Layer 5 of a small transformer language model trained on English Wikipedia (12 layers, counted from 0, width 96).
A neuron's activation on a vector x is GELU(gate . x + bias) times (in . x + bias), where the dot is the dot product.

Input weights of the MLP neurons that the questions are about. A number n stands for (n - 500) times 0.0026.
n23 gate (bias -0.083): 350 632 540 376 591 419 545 275 445 444 599 291 437 552 524 700 350 714 699 486 521 332 435 620 411 802 510 423 466 414 404 455 534 619 579 628 581 479 464 555 338 321 507 503 475 465 612 717 376 537 402 558 613 486 677 704 387 537 525 532 373 551 422 249 483 419 563 331 680 562 556 409 437 582 610 326 472 519 383 462 532 399 239 507 539 413 282 487 367 646 539 380 431 479 639 441
n62 gate (bias -0.094): 586 398 497 551 598 540 479 625 482 536 526 443 469 632 417 264 448 559 345 720 620 680 296 664 254 541 503 550 433 659 479 510 353 643 726 356 546 479 603 582 648 733 439 476 683 528 537 583 582 453 414 725 536 765 620 451 470 698 352 465 568 305 654 535 527 395 465 483 472 483 581 372 469 418 600 296 571 356 420 714 440 410 493 547 408 497 689 406 602 345 556 444 410 606 433 549
n70 gate (bias -0.093): 489 327 565 544 410 655 537 544 329 766 616 821 578 481 649 618 608 481 466 381 401 578 577 455 553 493 435 346 355 664 633 485 467 446 581 554 337 557 431 673 551 661 595 806 333 429 558 468 729 558 345 518 560 548 530 518 350 590 461 508 650 670 451 742 482 519 548 453 459 555 423 429 548 473 325 561 805 707 457 493 797 377 160 460 573 317 518 576 548 496 542 436 628 467 473 694
n87 gate (bias -0.149): 659 450 503 736 347 490 431 228 440 634 694 612 482 428 460 428 554 573 552 723 389 438 596 496 434 590 560 462 430 515 504 400 614 262 463 430 892 555 270 326 665 529 386 460 485 551 489 725 650 458 481 393 404 475 662 585 445 619 432 762 607 381 460 562 461 584 590 504 554 528 575 493 518 448 521 540 541 431 404 374 470 813 348 292 378 439 564 542 461 496 354 372 706 339 434 399
n101 gate (bias -0.076): 474 512 385 443 531 533 365 500 360 533 529 400 600 469 496 712 515 404 574 309 465 435 466 531 722 695 537 327 578 441 606 256 405 524 623 433 469 465 512 662 478 573 474 439 375 373 448 595 417 788 377 432 350 748 511 507 200 414 228 492 602 399 488 776 444 481 691 641 584 474 496 439 577 252 636 391 394 606 585 592 214 546 590 519 697 707 418 330 496 720 329 411 707 580 273 592
n104 gate (bias -0.063): 389 292 698 507 479 589 355 193 386 607 613 316 574 603 619 406 489 539 511 468 291 507 552 739 561 321 544 453 596 406 597 503 420 376 529 661 500 564 464 410 387 550 635 673 324 574 346 561 469 754 643 625 658 559 532 750 577 551 540 683 434 459 443 564 694 386 507 585 609 555 493 426 651 522 601 464 619 353 603 468 396 493 370 462 478 546 500 646 414 706 350 389 474 490 536 761
n117 gate (bias -0.083): 533 747 474 413 531 322 619 260 464 474 627 363 607 661 504 564 377 485 398 580 535 312 508 333 461 859 515 710 474 571 234 451 663 464 504 641 422 585 386 425 504 473 428 538 598 538 440 537 458 530 508 485 511 455 477 663 412 630 388 523 515 548 713 609 575 593 404 645 370 756 672 435 630 433 625 527 531 512 598 347 144 328 414 635 343 558 436 822 320 268 484 349 536 576 676 369
n164 gate (bias -0.112): 463 680 676 437 389 579 586 535 366 527 507 603 447 315 656 451 407 546 525 730 624 443 629 558 449 574 586 667 503 715 667 549 623 463 393 703 450 345 569 486 407 572 521 511 598 543 545 602 511 358 441 398 449 291 199 601 401 490 400 464 857 580 450 583 657 648 443 662 390 531 367 603 425 500 756 547 525 284 443 621 344 532 208 361 588 454 580 531 584 563 587 378 526 546 482 539
n165 gate (bias -0.111): 533 578 696 337 461 470 500 431 460 577 341 707 706 542 657 625 388 525 504 389 475 398 421 514 778 535 619 476 337 550 393 406 469 352 529 531 429 472 417 528 452 532 634 350 404 486 490 477 268 442 387 559 550 654 340 375 363 432 544 625 583 537 415 354 321 660 392 571 246 534 690 206 462 442 302 607 404 496 435 528 532 545 539 312 407 465 534 524 562 296 784 351 431 569 579 525
n196 gate (bias -0.027): 677 378 486 525 624 535 354 468 576 555 305 479 402 507 384 478 471 394 337 363 649 475 475 353 463 420 750 416 468 519 633 511 686 560 361 556 724 427 615 496 380 434 475 344 456 733 549 573 507 451 575 672 200 479 403 551 341 574 440 552 525 507 438 401 632 253 283 542 421 222 551 678 384 560 410 371 585 175 462 475 456 388 545 341 344 384 326 363 514 595 625 372 368 400 389 471
n200 gate (bias -0.076): 543 500 467 731 629 504 462 592 551 321 489 624 714 474 579 429 342 519 492 691 504 508 751 454 523 264 518 363 343 527 500 343 441 500 613 536 683 275 496 315 478 265 493 489 469 292 511 637 440 474 652 337 625 382 680 656 651 515 480 581 422 529 492 447 441 473 410 485 332 470 338 613 680 368 666 634 462 279 407 387 569 361 631 397 743 651 456 638 334 488 531 458 656 537 323 146
n203 gate (bias -0.123): 409 608 520 402 642 674 458 331 371 517 467 510 500 525 574 242 652 745 532 661 370 281 593 507 421 630 438 514 199 384 328 490 430 576 617 415 654 375 243 597 476 298 597 387 256 518 452 345 625 538 419 455 537 528 507 490 672 442 632 277 361 593 618 511 469 335 306 626 451 594 543 610 465 554 510 568 414 549 562 697 586 419 583 472 489 563 534 350 472 430 525 600 299 507 367 355
n205 gate (bias -0.099): 637 451 792 702 660 380 527 379 480 934 405 493 535 469 207 573 454 570 350 600 464 744 584 680 390 681 627 455 414 286 457 519 687 452 472 575 629 747 524 626 676 574 568 562 350 624 504 585 362 485 311 492 577 409 558 744 596 526 512 595 466 436 652 410 436 218 527 313 339 424 446 411 303 448 526 512 567 417 336 585 417 415 393 451 563 519 526 437 527 560 523 426 524 213 488 519
n219 gate (bias -0.098): 685 461 363 526 642 324 716 467 450 383 553 471 526 466 689 404 623 586 458 419 439 887 628 414 311 604 626 340 587 641 413 471 96 431 438 500 252 391 409 529 630 560 409 400 572 504 500 464 445 355 616 364 606 515 555 500 472 576 558 500 547 818 624 489 431 470 789 460 393 416 577 589 630 469 543 379 659 575 539 407 538 448 538 170 576 574 554 392 409 562 519 455 365 423 356 493
n227 gate (bias -0.026): 690 496 478 349 608 696 642 399 412 660 460 589 385 508 477 447 454 454 523 439 320 531 575 689 453 447 229 412 604 547 566 587 485 299 302 266 566 570 237 598 678 523 711 481 317 358 682 577 595 515 381 677 642 260 572 738 452 166 301 383 737 452 446 539 436 360 637 352 515 534 428 293 496 453 680 539 574 529 392 527 320 420 355 422 374 527 530 541 515 472 694 535 631 424 469 546
n240 gate (bias -0.071): 532 426 468 402 154 425 530 504 531 570 587 571 548 592 313 365 482 385 413 324 538 411 489 675 485 496 636 507 582 515 436 727 595 298 443 414 549 343 296 319 482 211 667 463 316 663 697 782 522 496 389 529 475 518 372 483 585 432 565 425 551 561 481 500 507 470 522 336 694 562 652 323 397 500 649 620 526 421 555 607 395 250 617 288 451 636 392 703 536 585 354 765 397 599 462 463
n250 gate (bias -0.068): 469 286 759 611 489 594 565 412 356 524 439 440 565 420 522 618 641 362 747 367 489 435 674 427 570 424 493 576 479 581 364 475 329 690 298 444 639 467 437 368 546 533 461 482 316 652 556 286 550 359 530 432 758 479 399 486 621 556 583 596 468 500 533 544 511 650 464 640 428 589 253 620 338 574 202 261 249 535 510 529 570 507 607 451 459 525 285 545 461 206 570 431 372 618 552 500
n23 in (bias 0.029): 510 549 486 486 586 373 401 497 511 335 523 473 486 560 440 651 496 568 276 591 478 667 417 346 388 288 418 463 521 623 522 739 255 566 397 404 461 550 289 357 366 607 486 528 554 536 438 317 587 490 485 458 392 542 542 493 625 294 714 590 378 538 607 295 441 561 352 545 641 295 633 695 507 325 391 608 486 829 491 532 645 659 391 424 693 461 414 397 424 618 432 414 772 493 554 362
n62 in (bias 0.071): 708 470 299 246 440 585 475 442 419 293 709 493 514 680 381 542 264 482 496 385 615 560 503 386 568 574 394 416 391 417 353 413 788 431 518 483 660 518 579 254 538 387 655 528 640 479 439 557 698 483 555 604 386 472 378 424 530 411 588 496 407 602 585 557 662 454 742 527 465 624 444 556 332 301 436 482 525 466 528 577 518 675 475 548 587 630 387 446 390 518 308 560 398 796 403 574
n70 in (bias -0.001): 594 683 367 523 579 645 575 434 578 534 444 336 445 500 590 551 248 888 311 567 504 417 314 365 488 677 443 360 397 504 352 621 535 358 688 500 688 412 266 485 481 508 558 779 564 429 446 575 438 665 271 500 294 253 547 552 466 611 574 476 446 611 635 556 342 572 528 550 520 639 411 358 252 281 440 728 689 559 375 445 532 567 435 396 581 551 189 527 708 381 560 556 770 457 620 512
n87 in (bias -0.016): 766 552 614 602 469 419 546 332 512 496 543 316 382 699 386 485 515 339 302 341 547 397 493 581 527 530 441 423 463 597 469 451 338 378 393 430 531 585 465 455 482 458 354 530 422 508 363 551 666 507 504 323 210 463 295 604 657 489 385 504 421 648 612 442 496 365 762 578 625 305 404 458 462 445 496 554 286 65 793 215 422 656 430 433 504 725 467 496 381 349 539 596 551 447 298 458
n101 in (bias -0.040): 471 488 338 566 429 399 578 591 290 486 440 554 597 575 541 474 604 451 367 252 221 399 668 677 409 467 388 797 449 618 371 607 522 446 708 471 538 572 469 482 377 421 537 254 310 549 536 447 496 449 349 460 411 566 522 286 365 500 376 401 390 373 368 606 273 508 437 760 626 419 402 519 433 366 843 432 534 615 474 704 568 415 389 507 236 493 409 604 412 621 470 462 465 537 781 511
n104 in (bias -0.043): 450 588 649 593 620 510 567 462 310 530 563 514 413 440 392 431 469 426 450 535 654 479 548 638 280 493 581 624 622 504 575 510 334 518 652 439 252 542 686 393 361 546 507 528 500 535 503 590 490 395 485 521 497 380 681 411 547 564 620 361 191 398 684 546 507 723 660 544 524 548 690 552 333 579 574 571 536 541 435 646 311 298 464 422 550 416 500 368 538 365 242 330 601 535 814 265
n117 in (bias 0.056): 351 703 655 719 339 472 315 556 470 824 434 409 475 508 463 378 553 545 199 349 584 443 472 595 546 373 516 417 552 534 379 476 630 584 589 607 392 616 441 403 512 389 335 324 32 373 663 386 731 440 398 601 461 576 390 488 304 405 671 379 456 643 620 562 371 500 320 448 602 778 546 397 570 631 449 221 458 312 601 541 646 463 546 608 273 647 356 318 592 479 471 546 279 691 717 590
n164 in (bias 0.033): 474 557 493 371 388 440 639 605 343 679 475 519 515 820 381 489 758 473 398 542 602 308 368 745 273 561 452 415 616 472 430 355 576 464 520 347 488 352 417 492 616 620 413 488 516 365 485 441 557 653 392 564 467 526 626 449 493 664 256 473 375 268 582 578 696 453 389 318 584 330 767 373 642 571 482 641 492 742 636 404 598 898 484 552 654 631 406 441 413 432 395 516 388 352 618 669
n165 in (bias 0.039): 330 530 492 424 255 406 674 361 694 365 370 645 561 411 516 548 715 736 706 657 454 488 500 377 636 822 543 713 386 529 306 576 744 546 743 343 607 701 508 735 367 585 444 783 331 630 641 469 452 441 374 560 554 389 480 366 438 520 538 690 687 292 557 492 333 521 371 551 331 727 564 427 528 591 376 426 529 690 486 411 616 492 483 366 346 706 532 520 536 289 684 402 353 472 661 407
n196 in (bias -0.033): 600 310 311 304 534 380 564 533 578 489 574 587 474 519 377 300 725 421 684 325 550 594 596 277 565 171 525 701 485 546 527 559 615 423 512 580 439 546 342 426 525 357 533 616 634 387 409 654 485 536 683 600 564 610 399 581 572 467 640 393 541 529 379 378 342 568 743 587 545 456 647 477 661 365 353 550 251 484 533 407 309 425 416 420 227 403 452 486 350 633 382 568 212 708 553 688
n200 in (bias 0.005): 471 406 684 559 598 464 586 460 375 780 500 641 522 593 478 456 537 639 431 463 469 627 643 511 519 310 619 672 554 435 428 345 581 481 473 251 583 504 569 390 529 481 496 489 272 317 286 543 544 587 423 493 567 493 400 465 600 670 519 553 386 257 266 439 668 398 310 536 374 742 493 709 362 546 747 675 671 325 642 560 515 415 401 485 309 616 591 572 317 504 772 455 655 526 637 336
n203 in (bias -0.015): 435 728 419 298 508 749 428 511 488 482 275 423 481 584 526 286 515 603 608 737 481 318 452 726 523 485 353 413 463 399 403 684 451 340 637 269 508 347 702 541 401 367 485 655 369 610 651 257 695 633 394 384 302 615 655 496 630 500 461 218 619 526 554 354 578 362 579 544 432 463 521 405 515 632 685 411 446 484 533 530 523 481 690 688 290 496 541 416 493 457 393 381 343 556 369 287
n205 in (bias -0.039): 355 315 447 504 539 757 430 309 268 326 471 413 632 617 593 458 398 865 444 543 556 582 665 563 472 379 545 388 564 332 532 306 577 391 452 587 627 619 224 638 390 394 577 594 492 711 651 455 573 462 496 450 719 508 582 574 705 424 524 341 515 401 433 480 496 551 617 447 360 588 617 434 278 300 377 623 488 500 469 282 576 348 692 336 732 379 378 466 542 590 725 784 431 434 317 394
n219 in (bias -0.032): 576 642 610 483 612 416 462 514 486 424 471 477 466 562 414 616 642 389 306 421 500 497 344 493 486 380 316 374 403 270 658 490 384 468 600 567 846 336 500 418 399 392 710 500 401 576 547 500 548 550 228 463 378 530 462 516 451 641 741 514 551 440 734 563 588 272 341 396 534 605 532 548 696 780 520 535 504 496 619 472 729 655 319 547 677 483 564 563 588 424 469 524 367 445 465 521
n227 in (bias 0.012): 342 551 659 707 313 430 690 571 534 703 583 636 657 456 496 377 303 569 258 624 619 347 413 338 578 368 675 357 379 619 557 336 393 720 350 488 541 667 413 540 629 629 622 191 340 556 399 419 389 516 467 722 431 390 612 621 439 636 253 389 536 375 476 353 393 606 500 383 320 445 455 291 404 550 446 508 451 543 475 488 315 308 648 531 438 448 147 648 512 445 439 549 583 532 721 818
n240 in (bias -0.008): 256 355 586 556 369 688 756 508 458 407 607 351 585 354 286 412 431 439 566 577 600 488 436 467 277 654 343 391 272 525 533 367 688 471 370 335 627 447 521 584 351 455 727 484 417 581 571 419 512 587 424 264 531 508 532 657 798 315 449 574 508 480 570 167 381 759 431 292 488 440 485 711 731 446 348 541 479 275 446 702 434 532 371 520 529 281 591 598 496 513 360 295 803 516 318 557
n250 in (bias -0.013): 604 582 349 496 732 368 375 599 362 630 665 511 523 215 384 304 453 379 730 504 472 566 584 594 512 527 504 526 492 420 520 338 596 344 472 598 492 658 300 152 572 547 339 356 595 562 768 359 323 481 476 446 533 431 465 482 396 692 626 159 427 409 555 338 370 532 772 274 554 458 657 473 574 728 481 536 524 533 359 407 516 419 504 432 672 663 405 526 485 512 346 189 415 515 357 504

Each question shows a token from some text and the vector x that enters the MLP there. A number n stands for (n - 500) times 0.0064.

" in": 500 409 420 530 431 441 543 508 390 535 361 504 432 375 397 383 227 357 350 525 537 565 581 407 573 522 561 529 524 637 436 471 507 426 662 619 615 483 476 497 487 509 390 609 413 610 662 409 434 397 667 668 609 465 529 333 549 497 651 282 272 356 344 372 722 532 635 440 630 504 433 359 721 531 389 515 521 510 639 616 546 732 653 626 471 463 542 535 626 429 512 545 636 499 499 716
Which neuron lights up most? n250

" as": 535 595 443 505 473 473 476 468 438 423 495 478 591 412 439 456 432 331 471 569 514 686 520 547 694 435 547 561 523 629 605 592 713 577 625 609 675 437 362 523 410 462 497 615 437 551 594 448 461 436 673 545 599 453 485 376 505 490 621 316 358 415 354 326 712 486 752 557 588 349 422 398 616 541 376 542 480 462 703 709 466 592 574 656 336 420 376 507 821 392 431 509 628 592 543 701
Which neuron lights up most? n250

"rom": 551 603 334 424 421 533 628 529 559 560 425 498 384 278 364 506 477 447 378 412 763 697 618 412 521 631 381 563 583 477 370 525 476 364 551 614 585 436 496 535 400 331 529 553 265 557 524 382 524 511 719 486 615 316 602 523 434 496 591 535 382 236 381 520 501 472 564 473 587 387 477 520 787 518 476 571 596 392 541 527 385 564 530 673 383 381 395 425 585 499 379 643 633 516 683 574
The most active neuron and its activation: n240, at about 2.6

"0": 383 485 488 456 346 392 482 600 383 319 445 464 468 169 439 565 260 471 411 585 526 629 593 443 437 622 503 708 588 709 560 658 575 601 636 466 509 495 425 639 505 392 465 368 566 674 411 414 464 324 563 622 588 468 566 321 414 652 493 542 394 517 266 336 701 543 639 430 664 440 438 348 513 489 399 618 507 566 605 350 580 482 476 683 528 491 403 515 549 394 477 608 664 482 497 518
The three highest activations, in order: n23, n219, n117

" B": 517 458 636 564 406 348 644 436 342 432 469 407 454 437 452 636 387 554 445 451 646 690 613 406 721 712 497 424 560 637 519 580 536 489 567 402 577 401 522 509 524 487 410 472 580 595 529 505 577 447 654 524 627 410 521 272 423 633 707 398 290 383 270 454 638 370 611 325 553 428 451 458 702 451 531 578 481 331 589 534 520 622 656 595 507 374 555 473 526 413 561 635 660 521 446 633
The most active neuron and its activation: n101, at about 0.35

" v": 540 556 421 320 425 368 544 526 457 493 422 560 447 376 516 536 532 547 553 534 674 648 658 481 649 606 395 438 558 519 347 468 568 483 565 585 464 408 535 405 313 383 417 495 577 696 517 498 654 336 609 538 513 486 499 352 469 624 678 461 294 371 349 480 752 463 558 544 580 354 464 511 712 591 457 671 537 563 531 673 427 687 495 656 415 378 325 540 634 255 477 634 659 528 563 662
The three highest activations, in order: n250, n87, n240

"ts": 496 634 446 501 382 421 634 656 483 459 446 425 438 432 412 545 362 616 441 429 520 660 656 545 540 482 438 591 558 558 502 718 710 524 479 460 771 434 436 632 478 481 267 503 467 429 383 345 698 424 569 507 578 270 384 471 455 430 623 331 290 496 315 322 544 601 627 521 631 408 500 372 677 606 554 527 509 485 560 430 532 364 576 740 470 372 460 680 507 548 338 555 561 619 597 390
The three highest activations, in order: n240, n117, n23

"9": 386 426 553 456 446 524 499 718 404 309 386 519 481 213 361 586 156 378 481 510 470 607 592 491 508 616 502 639 599 660 491 502 567 496 483 474 518 544 501 746 574 275 457 463 632 498 489 429 663 516 486 583 508 431 530 361 501 525 566 447 404 486 159 349 597 385 612 467 553 388 539 493 644 501 474 569 529 498 586 595 410 592 531 492 448 462 564 428 709 443 532 649 738 429 569 683
Which neuron lights up most? n227

"u": 588 616 502 456 261 570 563 527 310 314 572 518 474 375 519 623 187 665 568 639 586 715 548 436 498 617 534 737 709 527 388 425 544 640 544 507 557 527 505 486 481 472 422 590 494 503 524 445 463 484 289 507 633 346 577 395 562 526 569 641 499 416 494 325 654 373 524 389 649 404 536 444 660 560 483 446 426 564 730 567 528 567 524 558 579 307 468 489 621 571 645 694 609 446 268 474
Which neuron lights up most? n23

"1": 380 432 432 544 583 419 516 568 312 292 360 563 320 224 477 519 196 527 399 399 536 585 525 563 487 494 431 623 567 533 555 588 520 603 668 454 523 495 464 487 446 443 536 494 540 559 342 427 667 536 644 550 606 467 398 434 503 579 695 535 411 372 244 404 627 345 535 548 541 510 379 420 674 516 302 531 462 596 650 590 516 671 480 616 436 622 431 522 595 360 458 561 702 459 477 744
Which neuron lights up most? n203

"ion": 602 429 433 440 385 527 556 538 443 463 550 390 484 459 424 471 177 588 358 687 547 585 534 439 512 485 393 599 666 771 362 592 626 589 568 548 530 420 383 567 380 482 390 598 470 520 348 463 600 362 546 585 383 446 494 404 399 523 687 489 301 422 352 458 600 380 613 512 731 517 549 431 735 468 454 533 530 423 649 335 424 453 517 655 626 331 474 715 575 572 499 681 456 464 683 560
Which two neurons fire most, strongest first? n117, n23

" to": 482 645 352 399 541 407 559 625 477 483 239 574 430 292 349 443 287 405 410 523 471 679 651 332 666 545 586 456 619 594 474 465 526 654 785 442 600 471 455 387 328 547 446 585 568 566 465 337 441 502 542 580 556 514 537 496 620 533 610 355 370 387 357 528 684 427 618 487 375 410 436 379 715 528 486 538 329 450 506 595 514 605 596 731 450 319 462 548 650 471 441 622 525 474 629 587
Which neuron lights up most? n62

"art": 519 511 410 490 533 533 396 654 392 561 460 296 465 338 460 412 271 646 681 549 650 454 470 503 433 451 421 420 393 612 515 730 441 516 358 520 563 644 508 618 597 460 277 531 453 399 334 498 628 561 645 450 618 476 439 429 469 412 620 417 382 288 331 518 746 472 578 501 637 434 567 501 719 448 543 633 538 486 606 666 398 539 552 657 468 309 517 543 621 575 625 802 472 562 452 500
The most active neuron and its activation: n203, at about 1.1

"on": 451 541 332 513 410 466 474 523 563 423 480 383 439 257 461 496 480 597 422 595 697 601 652 509 490 567 540 515 612 657 240 649 541 577 481 511 642 630 417 664 488 462 308 591 383 642 481 433 657 568 549 691 579 440 546 313 424 532 529 309 392 385 438 387 604 409 441 499 599 501 490 317 725 520 413 668 465 408 634 221 466 712 469 484 483 394 428 565 527 523 628 694 580 473 458 452
The most active neuron and its activation: n87, at about 1.8

"H": 500 604 575 665 447 294 520 462 386 536 455 493 369 306 557 480 301 592 366 531 570 692 639 462 623 536 392 592 527 628 459 549 539 415 598 340 630 434 499 513 474 490 530 507 476 588 504 501 671 345 728 314 571 528 381 261 504 580 657 301 401 402 370 431 649 349 491 366 545 364 303 447 669 307 431 540 494 502 597 556 344 630 477 576 492 457 541 543 682 404 491 454 657 586 510 618
The most active neuron and its activation: n87, at about 1.6

"s": 469 480 507 471 453 448 454 546 559 370 345 436 417 458 469 588 478 571 415 433 531 634 684 555 543 600 448 642 627 634 445 622 716 516 515 435 838 354 444 549 437 554 132 466 467 582 329 376 681 371 433 618 657 381 556 388 480 611 568 501 343 493 421 362 504 537 554 541 569 287 483 375 638 488 409 585 440 517 736 440 408 460 468 643 383 488 418 578 541 454 308 544 413 625 343 548
Which neuron lights up most? n196

"ed": 463 432 489 511 455 385 533 544 374 402 351 457 461 316 421 714 450 506 318 537 601 581 645 421 494 517 303 578 645 681 424 439 698 536 509 533 589 382 486 451 498 554 277 436 513 494 436 369 592 354 370 648 496 479 557 251 363 547 592 419 302 345 280 273 665 416 589 688 456 495 457 446 587 587 315 520 631 413 482 387 437 471 532 482 562 461 437 594 649 549 558 636 462 411 617 450
The most active neuron and its activation: n250, at about 1.3

" w": 478 486 584 490 579 397 611 435 436 490 342 520 391 332 542 478 424 522 533 517 536 700 679 503 671 501 363 452 713 538 489 578 518 644 560 494 599 380 469 558 433 467 374 618 525 598 480 548 578 402 579 444 617 466 394 316 447 648 523 198 233 453 410 382 610 419 707 519 600 415 448 379 633 602 578 538 467 567 596 623 448 648 520 562 504 422 443 530 587 339 511 771 730 521 577 734
Which two neurons fire most, strongest first? n250, n240

"ct": 515 628 505 276 510 519 503 637 511 509 436 480 418 242 518 480 320 474 539 528 609 606 546 498 539 579 444 332 502 684 537 563 620 431 602 324 399 521 559 556 464 475 333 538 445 432 390 355 662 337 480 656 649 486 477 311 511 758 362 545 283 227 395 420 620 437 644 468 497 297 372 475 740 529 494 513 400 476 610 518 570 548 503 697 573 517 510 452 592 572 482 650 552 407 262 678
The most active neuron and its activation: n62, at about 2.2

" T": 461 447 547 503 466 349 630 505 435 421 349 443 357 358 552 525 343 603 485 481 601 630 636 481 725 663 476 461 560 611 547 678 498 433 649 545 689 374 627 404 466 396 507 435 404 500 517 475 577 435 622 484 583 475 472 299 612 638 670 401 413 410 427 580 696 316 655 363 538 470 355 392 760 519 516 516 495 458 792 586 571 658 575 584 524 465 433 515 643 356 528 493 667 558 652 562
Which neuron lights up most? n200

"ess": 396 542 573 324 361 419 593 484 454 675 520 411 489 459 569 385 306 463 304 503 462 497 650 471 720 560 444 471 667 414 457 542 568 702 477 526 651 391 472 606 619 515 389 485 343 452 609 357 705 327 555 447 711 482 478 420 480 559 589 487 354 397 412 379 627 399 527 655 607 435 469 422 755 450 436 530 534 638 735 348 422 587 411 696 402 520 455 358 655 610 395 554 544 514 532 520
Which neuron lights up most? n117

"ate": 605 515 426 408 232 425 604 726 434 411 448 477 554 225 359 581 165 492 438 464 412 629 630 497 610 608 524 502 568 712 504 369 609 502 632 364 582 476 494 661 554 495 312 500 364 484 407 357 477 564 314 669 533 487 516 234 498 453 573 467 324 354 361 451 580 493 694 498 561 461 395 545 597 371 467 523 577 384 389 377 461 524 563 567 556 326 513 572 524 540 629 482 451 468 667 613
The three highest activations, in order: n101, n165, n70

"id": 345 546 362 352 333 429 498 644 472 645 520 400 606 260 707 498 361 517 334 566 493 605 536 516 570 400 371 558 638 481 502 545 570 540 547 643 377 513 427 613 535 644 285 448 388 576 444 604 672 641 485 778 658 306 365 409 276 552 596 524 354 387 393 361 732 567 586 466 431 482 526 414 558 462 353 496 648 474 623 537 318 548 468 506 391 443 508 488 573 478 562 552 637 446 510 540
Which neuron lights up most? n227

" |": 520 488 553 438 437 356 407 515 389 331 268 439 477 264 532 469 284 513 387 580 500 625 505 439 545 595 456 629 701 442 535 679 520 518 584 517 561 480 536 547 458 486 380 436 684 682 462 422 549 423 584 554 528 407 611 324 628 622 515 415 245 501 323 488 551 441 622 597 482 525 335 280 679 550 438 654 630 487 603 489 505 542 504 682 381 304 330 568 631 510 598 583 602 415 455 663
The most active neuron and its activation: n117, at about 0.4

"nd": 512 294 552 298 322 292 506 569 377 491 503 411 340 197 470 519 433 524 486 620 709 536 566 481 604 471 475 426 460 571 525 580 697 746 546 584 654 386 568 532 646 462 298 512 460 526 482 546 456 413 605 713 443 444 630 415 390 534 579 403 345 377 469 443 660 464 501 475 683 262 567 422 772 577 516 555 454 522 621 567 418 685 465 540 353 382 535 579 442 576 490 575 565 557 501 587
Which neuron lights up most? n196

"i": 433 592 402 344 364 551 733 582 331 326 599 386 539 240 545 546 300 437 345 464 577 568 699 390 575 510 471 639 493 716 493 560 522 435 519 386 489 501 508 493 574 476 571 364 514 541 574 254 580 442 400 508 602 332 413 395 427 668 492 533 438 455 527 396 581 431 445 368 592 472 521 276 746 569 349 440 545 376 629 517 618 705 427 575 445 457 397 359 638 474 592 527 535 512 408 595
Which two neurons fire most, strongest first? n164, n250

"man": 310 547 483 546 411 596 465 473 425 432 623 465 518 378 441 551 259 644 365 502 652 652 578 405 437 478 413 538 637 494 457 539 555 624 571 473 754 412 567 658 657 552 419 556 374 621 508 425 660 411 591 519 618 392 483 325 266 477 574 535 246 408 279 352 691 580 599 424 607 480 508 331 712 502 461 627 471 414 432 407 456 572 529 684 407 460 480 637 494 540 524 400 556 434 381 422
Which neuron lights up most? n200

"her": 374 491 372 480 351 432 612 457 522 485 478 492 525 402 372 457 413 557 443 469 727 587 764 406 585 464 352 515 591 532 453 513 603 573 511 552 572 419 573 543 461 588 207 493 413 487 472 406 539 569 648 522 616 382 612 303 265 420 630 494 342 483 442 455 553 434 611 496 493 280 535 329 602 424 421 588 334 506 556 348 409 660 593 583 512 432 405 792 726 498 479 627 468 484 270 495
The most active neuron and its activation: n219, at about 0.41

"ig": 465 571 369 351 532 608 547 669 514 432 574 591 501 240 267 695 363 723 501 519 605 531 601 453 553 494 429 476 719 529 517 381 567 385 334 561 586 532 539 623 380 525 225 461 445 519 510 386 524 455 550 420 363 381 361 605 438 663 642 556 413 293 413 419 578 594 610 345 505 362 561 480 661 617 502 589 638 546 746 452 405 588 434 540 489 379 506 415 667 494 402 597 645 422 492 538
Which neuron lights up most? n164

"t": 627 669 464 257 339 369 561 575 524 578 442 463 407 316 479 492 237 598 620 510 709 445 659 439 564 603 540 536 478 688 448 632 672 563 641 343 492 410 546 582 537 485 350 378 478 472 443 388 618 633 539 418 612 402 521 277 498 595 485 490 412 450 466 412 690 371 529 543 585 383 429 280 626 760 400 535 689 537 584 526 579 624 658 657 515 506 587 485 565 515 536 506 556 394 318 561
Which neuron lights up most? n203

"ap": 479 536 295 522 428 446 684 514 521 429 513 427 608 296 500 522 382 575 576 563 467 792 832 515 558 529 494 507 490 549 471 573 766 485 623 532 518 431 461 505 572 484 417 395 438 665 484 358 470 433 472 556 754 464 404 383 456 589 663 402 530 305 504 390 613 553 652 325 549 407 527 475 706 436 568 648 498 547 451 463 632 596 501 702 423 458 274 551 599 554 612 489 577 674 571 518
Which neuron lights up most? n87

"l": 325 379 498 331 403 326 559 666 348 484 464 434 483 398 613 560 618 736 499 464 727 647 747 498 452 474 429 474 663 511 500 340 634 484 530 492 627 528 658 635 449 436 463 544 479 563 488 294 788 424 565 378 582 484 545 463 459 433 633 526 377 483 355 316 584 480 395 340 606 413 615 294 650 419 502 556 544 644 495 643 490 506 488 529 404 470 427 422 541 507 276 592 578 484 387 477
The most active neuron and its activation: n23, at about 1.7

"o": 449 491 466 489 644 457 591 648 451 230 384 475 549 355 512 533 368 441 423 595 702 625 753 470 557 428 461 647 614 759 352 704 407 435 353 525 551 462 580 531 494 478 519 588 470 575 456 518 507 569 543 572 637 513 522 467 471 620 618 506 320 434 541 416 587 362 643 555 620 402 532 346 610 291 452 506 565 494 581 620 509 618 538 764 339 398 467 308 585 409 617 484 533 658 471 605
Which neuron lights up most? n62

"\n": 677 531 437 524 339 422 537 522 496 470 308 372 417 409 458 402 314 526 281 542 620 658 642 588 698 593 453 653 705 657 528 476 567 513 508 545 517 493 532 518 655 495 524 470 418 574 452 330 634 439 628 609 683 523 474 325 427 591 473 503 289 506 259 470 620 490 729 406 462 499 338 409 776 430 493 634 501 524 569 622 619 490 497 489 513 408 442 549 622 499 553 530 690 433 514 665
Which neuron lights up most? n227

"il": 567 588 423 533 523 418 342 629 258 511 547 492 527 304 482 551 279 463 412 553 597 559 552 512 666 461 520 488 668 705 454 395 643 506 445 483 499 496 413 449 582 541 249 452 324 608 502 509 666 351 646 474 613 286 455 402 429 700 541 657 379 316 487 307 489 475 470 591 515 348 446 390 590 503 419 498 406 520 609 488 394 684 559 711 460 366 466 554 426 638 501 682 656 358 400 471
The three highest activations, in order: n87, n250, n200

" p": 526 428 492 434 609 309 511 456 405 422 427 521 447 298 461 563 310 596 497 478 574 637 714 555 668 590 580 398 538 674 516 492 497 365 627 603 645 464 528 477 522 369 503 534 452 578 488 459 534 363 621 626 576 499 349 422 476 738 630 308 257 433 402 528 725 459 649 409 512 377 398 488 728 443 537 641 497 601 538 592 539 641 488 575 503 472 340 503 615 454 415 593 686 571 576 752
The most active neuron and its activation: n70, at about 1.2